Layer 11 of a small transformer language model trained on English Wikipedia (20 layers, counted from 0, width 128).
Take only the direct path to the model's output, skipping the later layers: a vector added to the residual stream pushes a token's score in proportion to its dot product with that token's output vector.

Output vectors of the tokens that the questions are about. A number n stands for (n - 500) times 0.0026.
"iest": 853 541 234 684 404 626 373 500 530 265 798 518 502 682 448 780 427 515 402 564 323 408 814 254 550 415 650 402 282 565 528 408 286 535 283 441 459 474 516 343 512 514 549 323 486 287 371 321 514 530 530 351 750 507 380 457 478 267 384 344 520 697 362 684 766 405 715 329 681 360 616 594 405 514 441 576 528 773 505 426 752 325 408 490 838 354 442 716 717 622 531 640 485 462 200 515 502 505 602 255 246 433 639 671 609 561 502 521 469 504 405 685 666 602 436 344 584 639 462 404 444 514 427 518 576 653 584 202
"aked": 700 514 345 583 601 495 590 562 443 340 390 243 418 502 219 437 745 650 331 689 693 527 818 491 509 528 592 319 541 671 613 347 453 593 432 394 492 636 535 155 615 692 626 404 461 473 341 531 426 509 448 450 292 542 279 706 407 401 551 384 481 525 584 379 743 442 580 354 614 251 555 499 515 496 462 245 466 581 419 570 351 254 427 693 564 470 364 415 638 514 698 498 550 492 350 714 589 591 520 439 270 334 407 644 773 332 488 661 622 496 612 411 622 335 457 492 403 596 667 531 353 585 348 685 491 611 690 522
"acing": 538 307 434 796 587 484 503 392 682 472 375 417 517 489 355 404 441 451 425 356 493 237 824 547 426 604 468 435 631 627 555 469 453 602 557 459 674 571 376 584 551 552 649 337 447 306 273 316 436 618 603 626 635 447 596 638 663 728 509 224 435 576 476 734 720 587 693 564 689 274 618 522 522 368 420 294 608 452 416 363 471 444 440 617 335 289 525 425 592 615 606 554 521 516 322 568 703 662 616 404 392 259 347 348 416 420 321 730 490 289 518 406 544 390 668 723 533 260 449 594 269 496 402 638 563 523 765 525
"://": 444 397 787 714 854 612 403 269 675 506 380 834 672 271 286 787 489 349 225 669 489 552 783 663 630 843 786 268 172 418 500 163 171 698 91 229 107 513 470 372 779 500 639 482 427 418 314 369 664 719 406 429 867 408 109 881 248 832 409 466 281 857 403 608 801 328 748 381 760 67 835 276 500 122 643 301 378 495 549 568 431 498 377 797 495 219 317 489 589 686 878 611 324 940 232 474 762 744 497 453 219 343 512 367 626 973 455 676 181 463 290 643 466 46 347 504 642 549 496 583 280 615 367 765 739 304 554 379
"ilit": 583 590 386 791 369 736 507 425 535 346 604 584 553 470 430 702 685 506 284 594 659 276 391 470 541 575 531 367 487 359 312 295 564 556 422 306 400 684 435 502 545 472 519 495 525 461 247 460 353 721 515 260 501 414 343 841 471 697 567 491 464 641 723 588 785 196 487 411 571 377 457 514 366 199 543 534 801 361 556 379 429 383 426 682 426 513 617 559 562 502 532 504 566 597 382 628 556 473 450 589 364 505 363 304 621 494 770 712 424 342 378 426 629 552 448 437 402 726 499 514 388 412 403 591 668 646 576 373
"|---|---|": 685 292 233 437 784 500 452 353 443 512 634 726 521 507 439 435 638 750 321 719 451 287 640 337 109 367 566 354 296 607 495 676 435 727 333 308 231 561 748 459 856 625 635 415 513 355 381 189 629 593 472 429 408 614 600 464 582 500 593 284 385 476 645 544 813 453 728 600 686 537 466 449 439 355 596 291 486 491 572 246 383 448 397 465 864 554 360 334 511 566 561 817 570 526 301 575 220 623 440 549 622 652 448 698 579 603 784 615 286 158 566 827 625 387 440 473 474 601 450 334 298 542 350 416 441 471 677 365
"Background": 489 362 256 462 540 616 535 518 660 603 598 488 409 358 459 565 389 585 301 629 516 390 570 397 565 632 496 492 435 628 554 386 534 726 560 344 422 547 375 535 697 645 666 426 322 392 203 550 508 643 416 388 514 512 391 502 395 509 510 595 507 631 644 434 773 290 630 306 730 473 573 431 548 525 421 424 507 200 540 514 398 338 378 462 545 550 588 338 682 525 612 507 682 503 477 531 565 579 523 512 396 547 400 442 638 463 665 615 392 531 425 579 535 543 551 222 455 365 645 683 374 367 301 635 537 542 504 542
" cancer": 658 367 577 533 736 470 507 521 507 580 304 693 638 530 405 641 446 605 507 545 526 423 460 432 511 598 662 573 352 599 559 532 474 524 264 487 255 700 345 371 719 578 599 310 334 452 593 464 543 643 558 407 668 582 412 714 204 839 540 145 472 462 657 785 595 521 366 367 416 242 693 709 493 393 336 190 562 191 637 422 385 440 351 502 516 521 403 511 417 383 699 350 574 502 277 822 652 567 557 420 299 500 437 524 575 533 721 711 361 182 535 528 504 449 442 347 351 809 603 503 326 434 400 489 447 794 743 377

Output weights of attention head 0. The head adds the sum of these rows, row i times number i of z. A number n stands for (n - 500) times 0.0008.
o0: 491 462 507 557 481 586 412 496 605 503 579 400 464 476 467 571 386 540 439 625 538 265 578 578 586 553 412 396 532 607 440 576 437 420 494 510 609 563 518 571 435 480 779 594 611 513 450 384 466 788 585 533 435 478 584 637 327 524 352 517 718 377 521 544 577 397 511 427 581 635 586 416 666 419 469 405 605 608 349 644 285 495 561 506 591 204 625 443 698 774 363 400 397 450 693 279 563 528 498 454 374 666 451 320 530 338 569 533 344 359 123 499 320 353 329 417 453 521 533 646 622 651 471 641 427 592 572 399
o1: 584 583 283 399 570 540 339 567 534 459 635 535 298 660 452 818 593 443 367 511 430 542 402 576 478 623 476 377 409 782 487 508 622 740 557 776 610 184 489 541 557 374 518 442 344 393 444 676 426 781 537 437 390 364 386 365 421 361 577 316 280 644 388 473 401 591 578 287 576 605 568 533 373 521 235 449 256 443 461 513 561 448 475 386 709 669 599 707 458 394 580 614 761 535 689 521 508 459 733 505 474 658 495 593 604 291 476 627 513 501 616 590 397 618 428 298 280 446 522 268 353 622 372 360 783 619 408 442
o2: 619 277 475 577 675 332 552 391 588 497 423 391 556 473 317 491 472 452 383 463 425 555 500 309 530 571 416 470 401 227 418 547 357 645 371 593 637 609 554 380 586 676 519 440 568 409 634 597 421 256 442 728 331 447 466 542 413 592 545 451 608 363 720 501 631 595 573 464 655 605 656 582 344 634 399 661 139 287 639 526 567 434 639 456 578 601 462 650 610 576 395 402 336 611 747 552 370 425 370 304 543 710 496 385 464 587 385 588 444 583 534 566 401 348 491 490 694 598 500 428 648 535 378 366 616 623 567 373
o3: 387 508 541 492 370 386 695 576 361 485 607 478 933 484 446 316 644 445 726 621 733 551 686 334 406 538 531 712 528 472 575 447 330 394 350 673 493 588 377 662 219 417 382 399 650 777 439 441 407 180 645 663 494 532 457 512 656 444 395 531 442 553 436 624 204 417 596 504 556 512 360 326 344 447 528 453 528 448 473 622 769 455 639 467 390 405 474 539 452 446 391 729 497 541 449 414 378 640 664 460 687 517 680 405 588 361 590 537 493 592 475 420 394 584 368 501 552 391 297 343 667 503 349 494 424 600 361 765
o4: 579 481 397 474 558 521 497 222 454 460 410 413 467 464 523 308 426 558 373 457 154 620 312 410 297 382 443 454 616 366 606 483 721 787 855 676 656 550 312 688 694 669 614 525 511 467 530 568 577 532 600 282 430 730 451 457 473 598 444 315 601 458 502 507 681 517 428 328 721 601 530 706 359 229 582 554 700 304 412 497 596 475 620 478 632 404 534 439 410 612 679 380 478 608 640 232 599 507 409 479 577 135 643 479 556 717 586 382 628 375 617 679 597 585 299 510 421 367 478 443 441 462 546 409 287 380 570 533
o5: 638 624 462 390 275 612 543 195 544 534 672 621 875 426 660 646 507 470 297 394 460 714 525 509 723 456 538 347 306 656 673 480 297 315 515 573 701 547 418 531 400 583 490 274 458 595 472 382 543 589 387 295 447 637 432 678 422 386 389 256 676 587 473 619 433 579 456 625 691 402 567 483 515 603 537 714 656 493 642 591 369 640 586 691 278 526 519 714 412 417 444 338 400 212 243 489 446 529 520 523 436 369 391 532 463 521 512 652 441 327 623 441 387 697 556 458 615 490 557 608 286 544 509 403 445 578 407 356
o6: 442 328 570 212 676 557 598 533 402 331 304 474 457 550 301 634 559 804 457 518 381 463 495 394 659 489 507 442 676 462 653 391 497 442 323 522 477 549 553 552 599 499 550 429 579 645 565 491 544 449 522 477 546 432 598 449 586 605 219 509 491 514 441 496 364 433 507 512 701 181 635 486 677 481 534 312 354 541 689 616 529 454 242 642 287 486 541 410 486 479 624 444 443 444 538 713 377 611 576 483 466 605 452 423 505 557 366 497 532 577 590 218 432 578 416 401 566 594 622 703 384 471 460 667 445 645 578 581
o7: 709 692 441 621 567 476 452 596 431 663 522 424 504 468 628 408 563 331 443 577 560 380 282 562 418 643 346 439 348 474 606 347 490 489 336 590 488 479 463 571 785 448 540 594 307 598 405 497 654 308 689 349 531 592 454 799 456 513 697 328 369 555 405 649 377 532 569 471 444 277 468 466 624 551 554 478 634 362 500 597 522 419 448 565 339 372 524 523 509 658 602 497 518 547 603 463 576 268 571 600 223 562 422 599 658 359 617 786 577 381 478 682 582 418 655 697 311 627 243 207 497 386 579 264 527 428 443 435
o8: 474 637 422 493 689 358 541 554 509 577 605 542 360 551 667 329 523 397 453 465 661 546 473 521 452 366 651 395 562 509 482 661 662 362 400 686 347 771 396 752 524 433 463 601 428 535 585 502 509 622 297 376 576 514 679 596 469 650 295 338 334 292 436 535 552 648 507 505 285 544 394 387 397 619 401 349 411 610 464 476 563 427 495 517 377 428 353 384 660 569 383 553 523 390 588 693 308 632 341 413 674 614 510 509 451 581 292 498 516 496 612 518 314 450 591 640 594 502 504 322 423 464 436 654 507 516 600 642
o9: 438 498 772 526 324 677 449 428 330 601 444 479 825 476 604 645 578 600 397 368 496 912 404 656 682 402 490 507 298 490 413 628 530 517 837 589 679 512 437 485 574 354 397 461 564 292 596 638 461 407 537 491 543 593 694 603 548 516 375 429 520 456 441 608 464 581 289 518 481 599 323 343 626 222 498 509 651 507 441 501 341 441 248 392 456 529 427 585 528 397 540 632 551 533 740 346 509 255 584 557 533 344 381 341 379 445 509 781 467 472 466 115 739 417 361 741 485 354 528 619 565 489 686 319 496 437 444 406
o10: 368 437 689 497 577 392 501 384 455 467 532 340 496 546 277 511 267 700 512 478 395 365 356 525 181 522 535 372 471 412 539 307 548 430 550 468 554 463 585 553 618 373 506 456 476 603 641 596 435 556 491 636 780 555 458 615 633 565 680 759 472 518 547 557 521 442 413 646 398 634 422 574 647 455 709 347 601 600 540 310 429 653 491 424 417 641 527 560 463 421 333 487 688 488 262 564 439 591 621 429 650 456 463 672 390 484 381 517 585 613 278 486 461 444 353 304 474 405 392 499 509 907 629 690 353 496 323 495
o11: 450 278 607 400 477 655 386 390 447 484 672 600 570 693 514 577 526 212 510 404 437 489 618 459 732 682 758 443 414 475 382 609 499 625 619 424 689 459 280 310 565 486 630 301 371 530 445 524 517 521 696 171 372 579 439 413 413 277 510 445 480 548 482 317 565 449 512 427 451 289 691 679 359 564 366 676 382 518 679 529 621 483 506 468 542 542 539 415 518 483 601 351 356 816 606 654 569 294 473 525 463 763 551 473 569 542 339 333 666 516 315 386 636 276 634 366 609 541 446 393 555 655 384 643 389 687 559 505
o12: 576 771 446 495 297 704 426 618 626 429 636 424 645 386 394 408 566 319 666 558 491 558 377 414 444 479 381 406 577 437 519 529 497 496 483 514 548 540 434 714 438 429 525 555 355 506 372 479 620 228 729 435 217 594 566 350 752 580 483 442 522 405 644 525 469 598 661 510 258 414 600 591 672 424 277 532 595 383 653 386 394 595 423 513 666 430 380 470 602 518 575 535 527 255 784 481 728 455 565 284 467 487 346 425 476 658 327 532 413 266 402 578 370 609 417 474 471 506 673 597 663 468 466 679 536 450 602 466
o13: 431 575 559 692 578 617 420 493 386 416 715 441 484 598 269 548 430 487 533 508 394 745 483 357 421 369 391 540 670 524 496 375 537 527 586 656 485 511 601 442 369 593 512 549 341 425 583 479 426 584 624 679 431 655 473 610 486 575 684 374 504 644 491 713 410 440 437 296 528 481 588 540 679 393 408 658 651 463 640 257 142 511 493 453 764 415 405 484 488 626 649 366 407 427 448 280 449 436 366 397 452 544 627 400 487 403 534 492 427 466 469 534 656 625 466 392 477 673 440 332 393 566 798 423 583 393 470 502
o14: 530 250 399 456 599 515 617 701 459 331 273 648 611 425 697 671 719 583 387 541 534 374 364 466 484 477 523 503 528 591 585 495 500 438 305 511 346 323 760 397 657 887 565 439 701 351 435 257 542 669 407 484 601 377 319 421 521 393 685 243 767 470 583 505 691 243 531 517 487 401 377 532 345 152 210 585 561 778 525 680 545 450 479 550 505 587 422 525 473 421 517 674 628 647 557 608 477 584 409 340 362 446 585 575 414 270 356 482 617 630 627 439 602 348 483 645 388 543 525 507 466 479 466 479 438 612 548 459
o15: 566 513 285 242 564 626 511 554 523 467 402 569 442 500 367 483 422 616 499 383 410 458 714 691 441 676 451 427 626 367 391 490 680 535 591 457 296 313 458 585 496 391 335 515 702 404 374 645 347 468 242 534 471 506 374 473 379 470 743 599 369 516 758 684 820 342 568 508 399 399 372 481 563 714 432 660 381 532 384 526 584 529 974 541 360 602 332 362 561 625 428 609 547 426 575 380 464 607 404 571 563 477 598 540 729 417 578 301 478 639 400 237 255 684 891 455 358 468 525 464 717 382 519 575 570 315 427 502
o16: 410 337 265 738 537 444 465 416 279 459 581 607 496 411 642 525 316 501 483 661 623 352 583 387 276 498 484 486 476 519 321 405 437 486 492 572 646 414 585 384 298 512 567 312 455 506 412 583 344 756 504 403 467 542 589 396 455 375 408 571 475 474 495 597 520 584 629 423 637 629 345 515 580 578 462 596 715 417 503 568 672 613 467 482 755 539 658 607 471 612 391 493 416 584 697 436 417 259 466 451 645 505 495 596 475 484 418 519 717 399 380 643 646 573 410 442 382 384 613 628 506 347 316 626 344 621 633 547
o17: 609 544 429 178 551 444 445 545 517 606 610 375 380 574 413 410 407 600 536 448 349 733 460 374 475 696 590 619 331 427 513 419 576 583 421 511 464 366 601 651 532 425 598 511 481 464 398 616 523 374 573 335 640 513 657 569 374 301 582 147 742 519 415 535 614 299 574 554 664 527 290 605 523 569 492 589 648 579 408 526 424 532 193 659 383 623 434 325 563 379 679 554 341 458 380 489 504 269 606 387 469 630 384 581 614 604 374 597 511 462 275 633 659 502 456 619 591 539 689 557 601 606 403 383 236 597 644 574
o18: 337 608 630 501 628 350 522 390 684 308 338 619 660 542 579 534 717 438 619 592 463 538 390 394 631 710 520 521 849 472 376 288 382 542 336 383 562 509 413 599 493 426 584 341 434 541 654 565 632 558 443 319 795 318 593 535 445 513 392 566 658 629 265 553 520 665 502 563 361 581 558 630 491 652 396 466 482 664 521 360 477 568 129 625 436 412 487 566 501 399 663 337 435 493 367 493 535 571 419 451 378 607 304 325 423 353 344 493 521 539 513 552 479 490 385 453 612 577 360 396 522 488 679 497 578 616 584 454
o19: 383 463 536 290 673 552 491 581 460 433 596 546 368 571 397 685 563 433 356 531 509 483 650 331 490 542 523 697 485 567 527 493 510 540 559 419 455 425 626 343 390 482 427 590 491 653 492 406 388 511 508 504 504 678 442 540 501 641 541 587 547 685 539 427 466 469 740 620 540 280 373 527 502 200 481 480 433 385 389 623 535 483 770 663 440 433 735 381 576 524 378 252 654 633 532 536 627 449 269 636 498 469 362 449 443 410 643 513 363 538 270 504 287 497 610 425 637 664 725 644 505 289 345 512 487 301 557 463
o20: 376 528 604 553 430 544 408 431 651 248 548 375 538 598 386 517 600 412 470 452 496 351 510 403 388 407 408 609 642 566 574 458 466 416 254 354 662 555 465 490 715 551 704 510 473 632 564 474 428 682 762 550 460 412 678 754 611 731 553 466 486 435 581 515 410 466 467 718 461 492 601 577 451 372 604 417 402 530 776 555 537 592 442 672 427 529 488 532 311 499 446 631 505 466 711 580 404 324 450 469 333 298 331 339 201 388 351 555 779 431 332 598 355 439 625 515 616 404 477 720 195 431 457 535 523 548 598 430
o21: 394 456 845 213 593 557 692 440 304 618 400 641 443 503 456 504 647 397 449 530 673 440 831 557 524 532 380 629 409 233 478 365 467 209 372 396 478 582 579 228 548 232 431 595 697 639 258 533 724 518 662 574 610 379 691 491 475 504 637 305 244 823 444 502 481 462 456 662 391 720 560 445 403 721 639 319 821 494 505 325 547 579 447 450 378 390 679 451 517 432 585 441 393 517 421 520 646 710 589 415 557 244 728 533 265 586 364 603 451 468 460 448 344 830 245 542 632 384 679 650 233 544 430 384 455 584 371 479
o22: 702 571 328 593 601 590 343 760 247 420 495 440 513 402 591 432 707 417 504 507 606 400 415 372 543 567 413 478 560 563 194 256 567 506 448 614 427 533 611 478 297 519 617 596 598 579 514 356 643 525 506 435 491 555 450 609 545 547 582 732 681 519 639 438 430 519 446 489 406 235 869 542 516 673 176 587 524 463 613 768 483 466 356 366 487 587 520 438 602 561 614 474 566 478 702 547 438 219 370 475 564 378 326 400 496 487 298 263 269 456 626 596 486 384 492 366 636 597 504 561 533 671 321 340 840 417 603 421
o23: 378 771 571 470 433 473 319 500 420 560 656 378 344 534 427 505 456 453 484 465 227 387 610 328 437 432 564 484 311 490 518 381 653 631 412 592 527 445 271 658 522 279 535 500 474 481 565 358 733 581 657 197 442 422 357 558 458 303 854 596 550 554 468 622 396 417 469 628 379 670 412 486 598 519 443 442 557 527 648 496 502 347 460 452 630 487 535 428 360 629 413 587 289 692 503 532 556 392 446 677 409 532 560 540 551 495 513 472 651 788 832 412 510 281 505 651 455 569 537 487 520 399 601 418 657 414 642 590
o24: 487 500 633 489 558 431 527 504 447 497 426 532 495 454 411 755 420 532 434 490 433 441 557 479 511 431 562 502 480 462 601 516 346 523 520 619 631 408 630 206 593 490 632 571 798 452 549 524 499 680 383 604 466 347 382 700 536 345 466 357 430 525 274 763 375 626 579 521 736 464 526 365 537 555 467 485 535 621 291 582 408 488 439 387 557 533 124 528 664 597 395 464 452 502 626 610 359 457 474 445 641 328 459 430 384 516 368 441 386 565 564 394 608 500 752 381 724 291 389 603 494 369 591 730 397 588 473 582
o25: 669 534 424 656 548 273 458 395 632 515 510 590 600 462 485 413 603 586 207 373 553 509 731 615 724 505 440 461 405 707 425 377 720 555 369 457 584 502 251 581 432 511 521 364 616 479 493 805 438 669 420 486 759 558 171 434 295 657 328 590 639 414 619 441 421 411 415 260 520 593 531 518 439 603 601 422 587 480 605 461 549 566 709 486 400 667 401 594 607 405 462 407 213 403 546 569 442 554 372 594 447 450 430 453 460 433 461 430 365 730 505 400 520 472 663 566 556 268 424 444 595 437 484 593 566 496 520 467
o26: 454 553 593 460 651 328 390 407 462 517 277 484 394 408 285 664 452 373 641 656 405 676 460 608 586 367 462 553 540 404 534 362 588 343 438 567 531 623 448 563 666 466 271 544 490 441 489 712 620 695 574 525 642 684 709 265 615 579 471 454 639 457 371 375 548 566 599 403 349 487 797 513 523 432 578 350 423 381 465 503 478 590 275 555 397 565 396 388 492 520 575 439 534 152 613 470 507 748 607 537 430 146 685 558 493 255 515 593 557 497 727 494 482 334 438 555 548 651 538 430 588 363 501 547 418 582 486 580
o27: 528 458 339 434 517 660 533 633 517 522 563 516 406 456 486 683 433 527 547 673 556 498 312 532 656 419 416 305 304 391 461 368 449 639 379 652 597 519 425 466 369 269 565 407 408 308 501 566 526 460 506 560 734 646 550 596 345 480 643 419 325 307 487 515 540 446 520 415 748 462 467 344 550 546 408 495 605 619 415 490 760 661 470 565 811 558 434 472 545 608 485 561 593 573 34 470 320 519 509 539 609 464 738 485 624 577 595 555 574 414 404 464 441 512 425 547 643 613 627 412 342 571 312 607 445 471 258 455
o28: 394 427 404 457 463 436 412 318 574 529 456 487 459 364 726 294 485 607 528 684 648 448 407 595 546 478 618 509 489 651 329 408 440 456 756 604 300 311 648 376 730 293 311 477 650 647 540 633 378 352 383 647 666 478 517 529 637 476 399 436 517 462 388 593 593 615 656 268 575 637 353 397 425 467 704 646 706 527 415 631 350 463 750 734 664 720 441 421 135 403 390 554 397 404 457 481 390 587 378 473 389 583 674 557 498 203 567 426 464 458 610 646 449 541 523 220 689 526 459 796 460 607 479 550 554 592 241 389
o29: 468 494 255 518 489 406 455 426 699 476 389 584 408 279 683 470 504 337 536 565 511 365 621 490 468 395 544 445 427 223 485 415 385 561 562 405 512 676 882 428 398 463 411 379 609 522 252 426 486 316 593 635 367 338 531 360 561 588 571 485 155 456 369 676 503 562 846 445 491 524 440 376 635 434 675 382 395 445 476 429 577 362 737 330 455 695 441 541 403 429 403 706 677 314 279 552 539 569 320 419 682 485 599 564 311 759 633 593 594 311 510 663 523 748 643 479 476 494 584 615 790 636 665 545 494 374 662 575
o30: 564 560 630 594 530 474 659 651 417 660 386 656 440 461 391 518 475 428 567 485 404 458 843 477 507 490 657 529 279 671 398 753 542 690 474 851 664 424 492 599 376 350 526 444 481 547 223 267 338 595 349 394 637 637 408 469 519 515 494 146 311 445 513 277 347 426 261 724 517 423 459 454 540 533 575 443 498 692 629 667 510 322 451 573 723 421 410 402 463 540 563 544 384 654 613 589 511 536 545 585 402 575 363 407 675 321 462 391 471 483 582 371 520 609 622 287 661 535 437 614 548 293 688 255 410 603 477 408
o31: 531 362 275 591 649 238 490 276 487 523 413 481 530 466 581 254 344 459 635 427 628 609 219 591 675 605 615 409 530 467 562 594 606 428 727 351 600 306 600 606 529 471 545 438 466 427 580 453 423 481 420 413 514 446 444 726 603 635 287 647 851 399 516 542 278 437 509 666 601 277 485 495 587 671 638 512 653 435 639 459 369 352 520 515 630 375 524 400 437 327 474 524 518 417 713 449 640 299 605 646 316 499 437 344 503 423 631 499 614 474 529 471 460 685 421 321 303 309 668 421 642 377 643 710 395 491 708 590

Each question shows a token from some text and the vector z that the head gathered there. A number n stands for (n - 500) times 0.0028.

" 1": 603 503 373 612 506 778 344 329 724 428 368 505 328 663 257 285 483 633 231 489 251 424 463 390 715 543 354 832 870 474 659 344
Which of these tokens does it push down most? "acing"

" known": 701 518 377 483 533 451 616 523 393 376 468 460 429 504 590 466 524 388 330 666 487 535 527 489 562 372 378 538 579 549 493 578
Which of these tokens does it push down most? " cancer"

"-": 511 420 533 454 693 552 558 630 354 520 555 457 411 438 636 169 627 363 517 715 719 432 504 487 592 341 535 363 266 612 614 628
Which three tokens does it push up most, strongest first? "acing", " cancer", "://"

" rule": 647 634 390 490 591 594 545 549 476 158 427 449 422 644 644 286 484 449 517 608 527 382 538 399 573 489 394 538 446 455 546 604
Pushed up most: "iest"

" f": 752 624 334 419 613 553 542 548 437 214 448 371 471 667 545 375 517 425 431 742 484 490 590 393 602 408 476 469 474 481 512 628
Pushed up most: "Background"

" one": 569 539 476 496 621 540 591 635 419 420 577 406 428 474 539 258 527 374 486 679 670 429 460 477 548 401 513 478 373 500 539 586
Which three tokens does it push up most, strongest first? "acing", " cancer", "://"

"80": 579 636 418 513 403 529 536 659 452 374 252 505 475 443 493 297 560 459 415 658 513 607 745 416 519 354 452 556 640 542 390 468
Which of these tokens does it push down most? "acing"

" curr": 553 411 576 429 320 439 602 531 447 480 652 595 381 335 528 416 697 419 466 539 631 558 326 749 548 457 486 549 458 488 504 377
Which of these tokens does it push down most? "Background"

" The": 537 451 481 441 673 576 562 640 364 521 537 440 438 396 613 189 601 389 498 707 723 372 518 473 586 363 557 393 269 593 631 668
Which two tokens does it push up most, strongest first? "acing", " cancer"

"ate": 632 612 444 324 633 567 604 512 352 384 504 393 502 535 672 371 571 498 401 743 621 461 414 408 544 421 507 677 452 418 531 668
Which two tokens does it push up most, strongest first? "Background", " cancer"

" den": 668 664 402 374 449 579 543 499 450 330 516 490 344 425 830 387 635 420 547 578 553 476 454 440 696 546 503 564 388 426 548 547
Which three tokens does it push up most, strongest first? "://", "iest", "aked"

"t": 653 596 392 496 610 652 537 560 391 212 463 432 433 669 567 313 411 484 528 616 546 346 535 399 593 414 405 509 389 438 541 616
Which three tokens does it push up most, strongest first? "iest", " cancer", "://"

" War": 646 714 601 257 338 569 410 768 537 428 331 573 695 503 372 437 627 706 408 384 436 331 427 357 398 495 591 358 481 462 562 646
Which of these tokens does it push down most? "://"

" Ca": 656 653 374 478 574 582 545 566 471 187 471 418 405 618 637 306 506 433 483 597 535 452 504 413 645 466 414 553 514 499 576 594
Which three tokens does it push up most, strongest first? "iest", "|---|---|", "://"

" =": 709 571 409 475 434 395 381 477 487 377 428 309 412 620 773 269 514 408 468 605 413 698 541 483 413 435 433 579 577 464 376 349
Which of these tokens does it push down most? "acing"

" Mag": 659 673 466 418 578 539 563 577 446 260 446 474 418 550 691 340 543 414 464 611 567 407 620 455 610 558 481 501 475 495 590 639
Pushed up most: "aked"

",": 663 567 612 357 474 526 595 524 473 269 496 473 425 604 715 489 526 401 620 334 529 332 655 525 721 685 494 369 363 401 418 620
Pushed up most: "aked"

" Defence": 585 784 416 397 518 438 615 599 457 349 462 545 426 532 702 395 512 600 405 565 508 388 395 460 561 444 539 511 420 383 554 570
Pushed up most: "aked"

"ass": 672 636 404 426 562 538 532 564 449 210 483 431 400 672 633 337 543 433 501 702 500 418 499 376 618 377 401 579 495 386 647 585
Pushed up most: "iest"

"C": 672 586 384 528 571 568 438 558 404 175 460 473 483 575 705 346 557 425 595 566 569 388 543 430 621 388 373 539 347 495 522 650
Pushed up most: "iest"

" point": 734 590 409 386 442 466 560 480 404 339 501 289 408 661 718 315 578 424 471 666 545 569 503 406 539 440 582 632 608 507 577 494
Pushed up most: "://"

" piece": 642 600 415 472 579 534 529 575 383 293 508 391 386 630 592 216 392 358 512 630 547 398 467 392 479 379 426 497 411 461 473 493
Pushed up most: "://"

" but": 693 603 545 543 702 582 647 550 368 345 381 441 366 653 535 444 479 446 395 725 405 445 465 318 505 438 413 559 565 506 470 628
Pushed up most: "Background"

" the": 673 651 480 379 615 507 438 636 289 497 543 508 550 493 805 313 721 519 449 712 730 395 448 555 538 473 391 562 395 544 445 531
Which three tokens does it push up most, strongest first? "ilit", "iest", "|---|---|"

"ie": 598 667 565 195 429 475 764 433 498 443 478 582 436 318 904 512 754 406 497 505 452 469 581 502 645 457 486 534 460 522 442 498
Which two tokens does it push up most, strongest first? "aked", "iest"

" in": 566 630 496 475 517 440 665 707 522 485 519 491 499 501 621 420 491 493 545 624 554 488 534 531 438 324 532 494 481 435 432 478
Pushed up most: " cancer"

"ork": 626 701 355 435 591 613 549 553 476 196 490 436 462 667 590 335 504 484 487 591 575 421 478 357 559 407 432 568 508 450 601 596
Which three tokens does it push up most, strongest first? "iest", "|---|---|", " cancer"

" A": 718 676 361 417 642 607 557 574 526 278 457 360 434 559 549 352 552 548 436 628 482 388 509 402 615 527 406 529 461 447 624 659
Pushed up most: "Background"

" fl": 708 478 424 456 380 444 631 234 532 310 613 343 252 286 449 279 466 548 493 653 479 628 350 312 422 383 453 428 494 416 554 544
Which of these tokens does it push down most? "iest"

" 17": 647 671 417 459 605 562 529 563 407 442 412 424 440 477 499 349 580 530 288 488 496 474 556 519 383 548 543 534 625 489 488 614
Which of these tokens does it push down most? "://"

"il": 619 608 443 389 534 609 590 543 497 295 469 428 322 561 674 343 543 438 613 603 457 490 524 442 660 418 440 590 492 454 526 603
Which three tokens does it push up most, strongest first? "://", "iest", " cancer"

"'s": 681 723 449 449 538 460 557 668 415 163 538 372 451 586 608 370 556 480 450 685 518 396 449 488 593 396 447 522 445 411 560 610
Pushed up most: "|---|---|"

"rian": 429 559 589 342 172 285 788 446 517 517 773 656 492 157 656 338 838 643 531 595 637 541 536 673 422 352 462 690 290 251 648 671
Pushed up most: " cancer"

" |": 594 679 338 584 402 553 580 566 474 195 467 328 292 535 680 420 500 394 561 550 454 551 449 434 637 497 357 618 476 566 510 462
Which three tokens does it push up most, strongest first? "iest", "://", "|---|---|"

" Indian": 466 834 506 325 352 496 588 591 540 369 507 683 492 272 644 431 683 848 350 561 445 420 577 459 564 621 577 582 374 479 566 615
Which of these tokens does it push down most? "acing"

"ber": 650 667 374 443 572 555 572 565 471 200 473 435 370 601 632 270 544 439 515 594 520 485 493 408 621 459 417 600 489 490 544 586
Pushed up most: "iest"

"ous": 635 699 364 431 533 656 530 506 432 308 454 439 318 646 500 424 468 533 339 616 417 498 419 478 589 527 450 629 616 538 553 598
Which of these tokens does it push down most? "acing"

"al": 517 454 639 533 551 618 585 608 518 246 731 393 254 595 523 427 544 378 454 633 593 504 323 354 599 465 467 675 798 544 435 877
Which of these tokens does it push down most? "iest"

" Back": 655 705 345 313 581 584 603 540 419 244 453 334 447 667 616 331 547 417 311 561 586 504 449 511 674 404 479 577 441 578 589 699
Which three tokens does it push up most, strongest first? "|---|---|", "iest", "Background"

"or": 692 553 366 431 432 463 597 377 482 290 573 298 327 386 470 291 447 549 465 675 466 614 431 365 422 392 454 458 465 391 538 536
Which of these tokens does it push down most? "iest"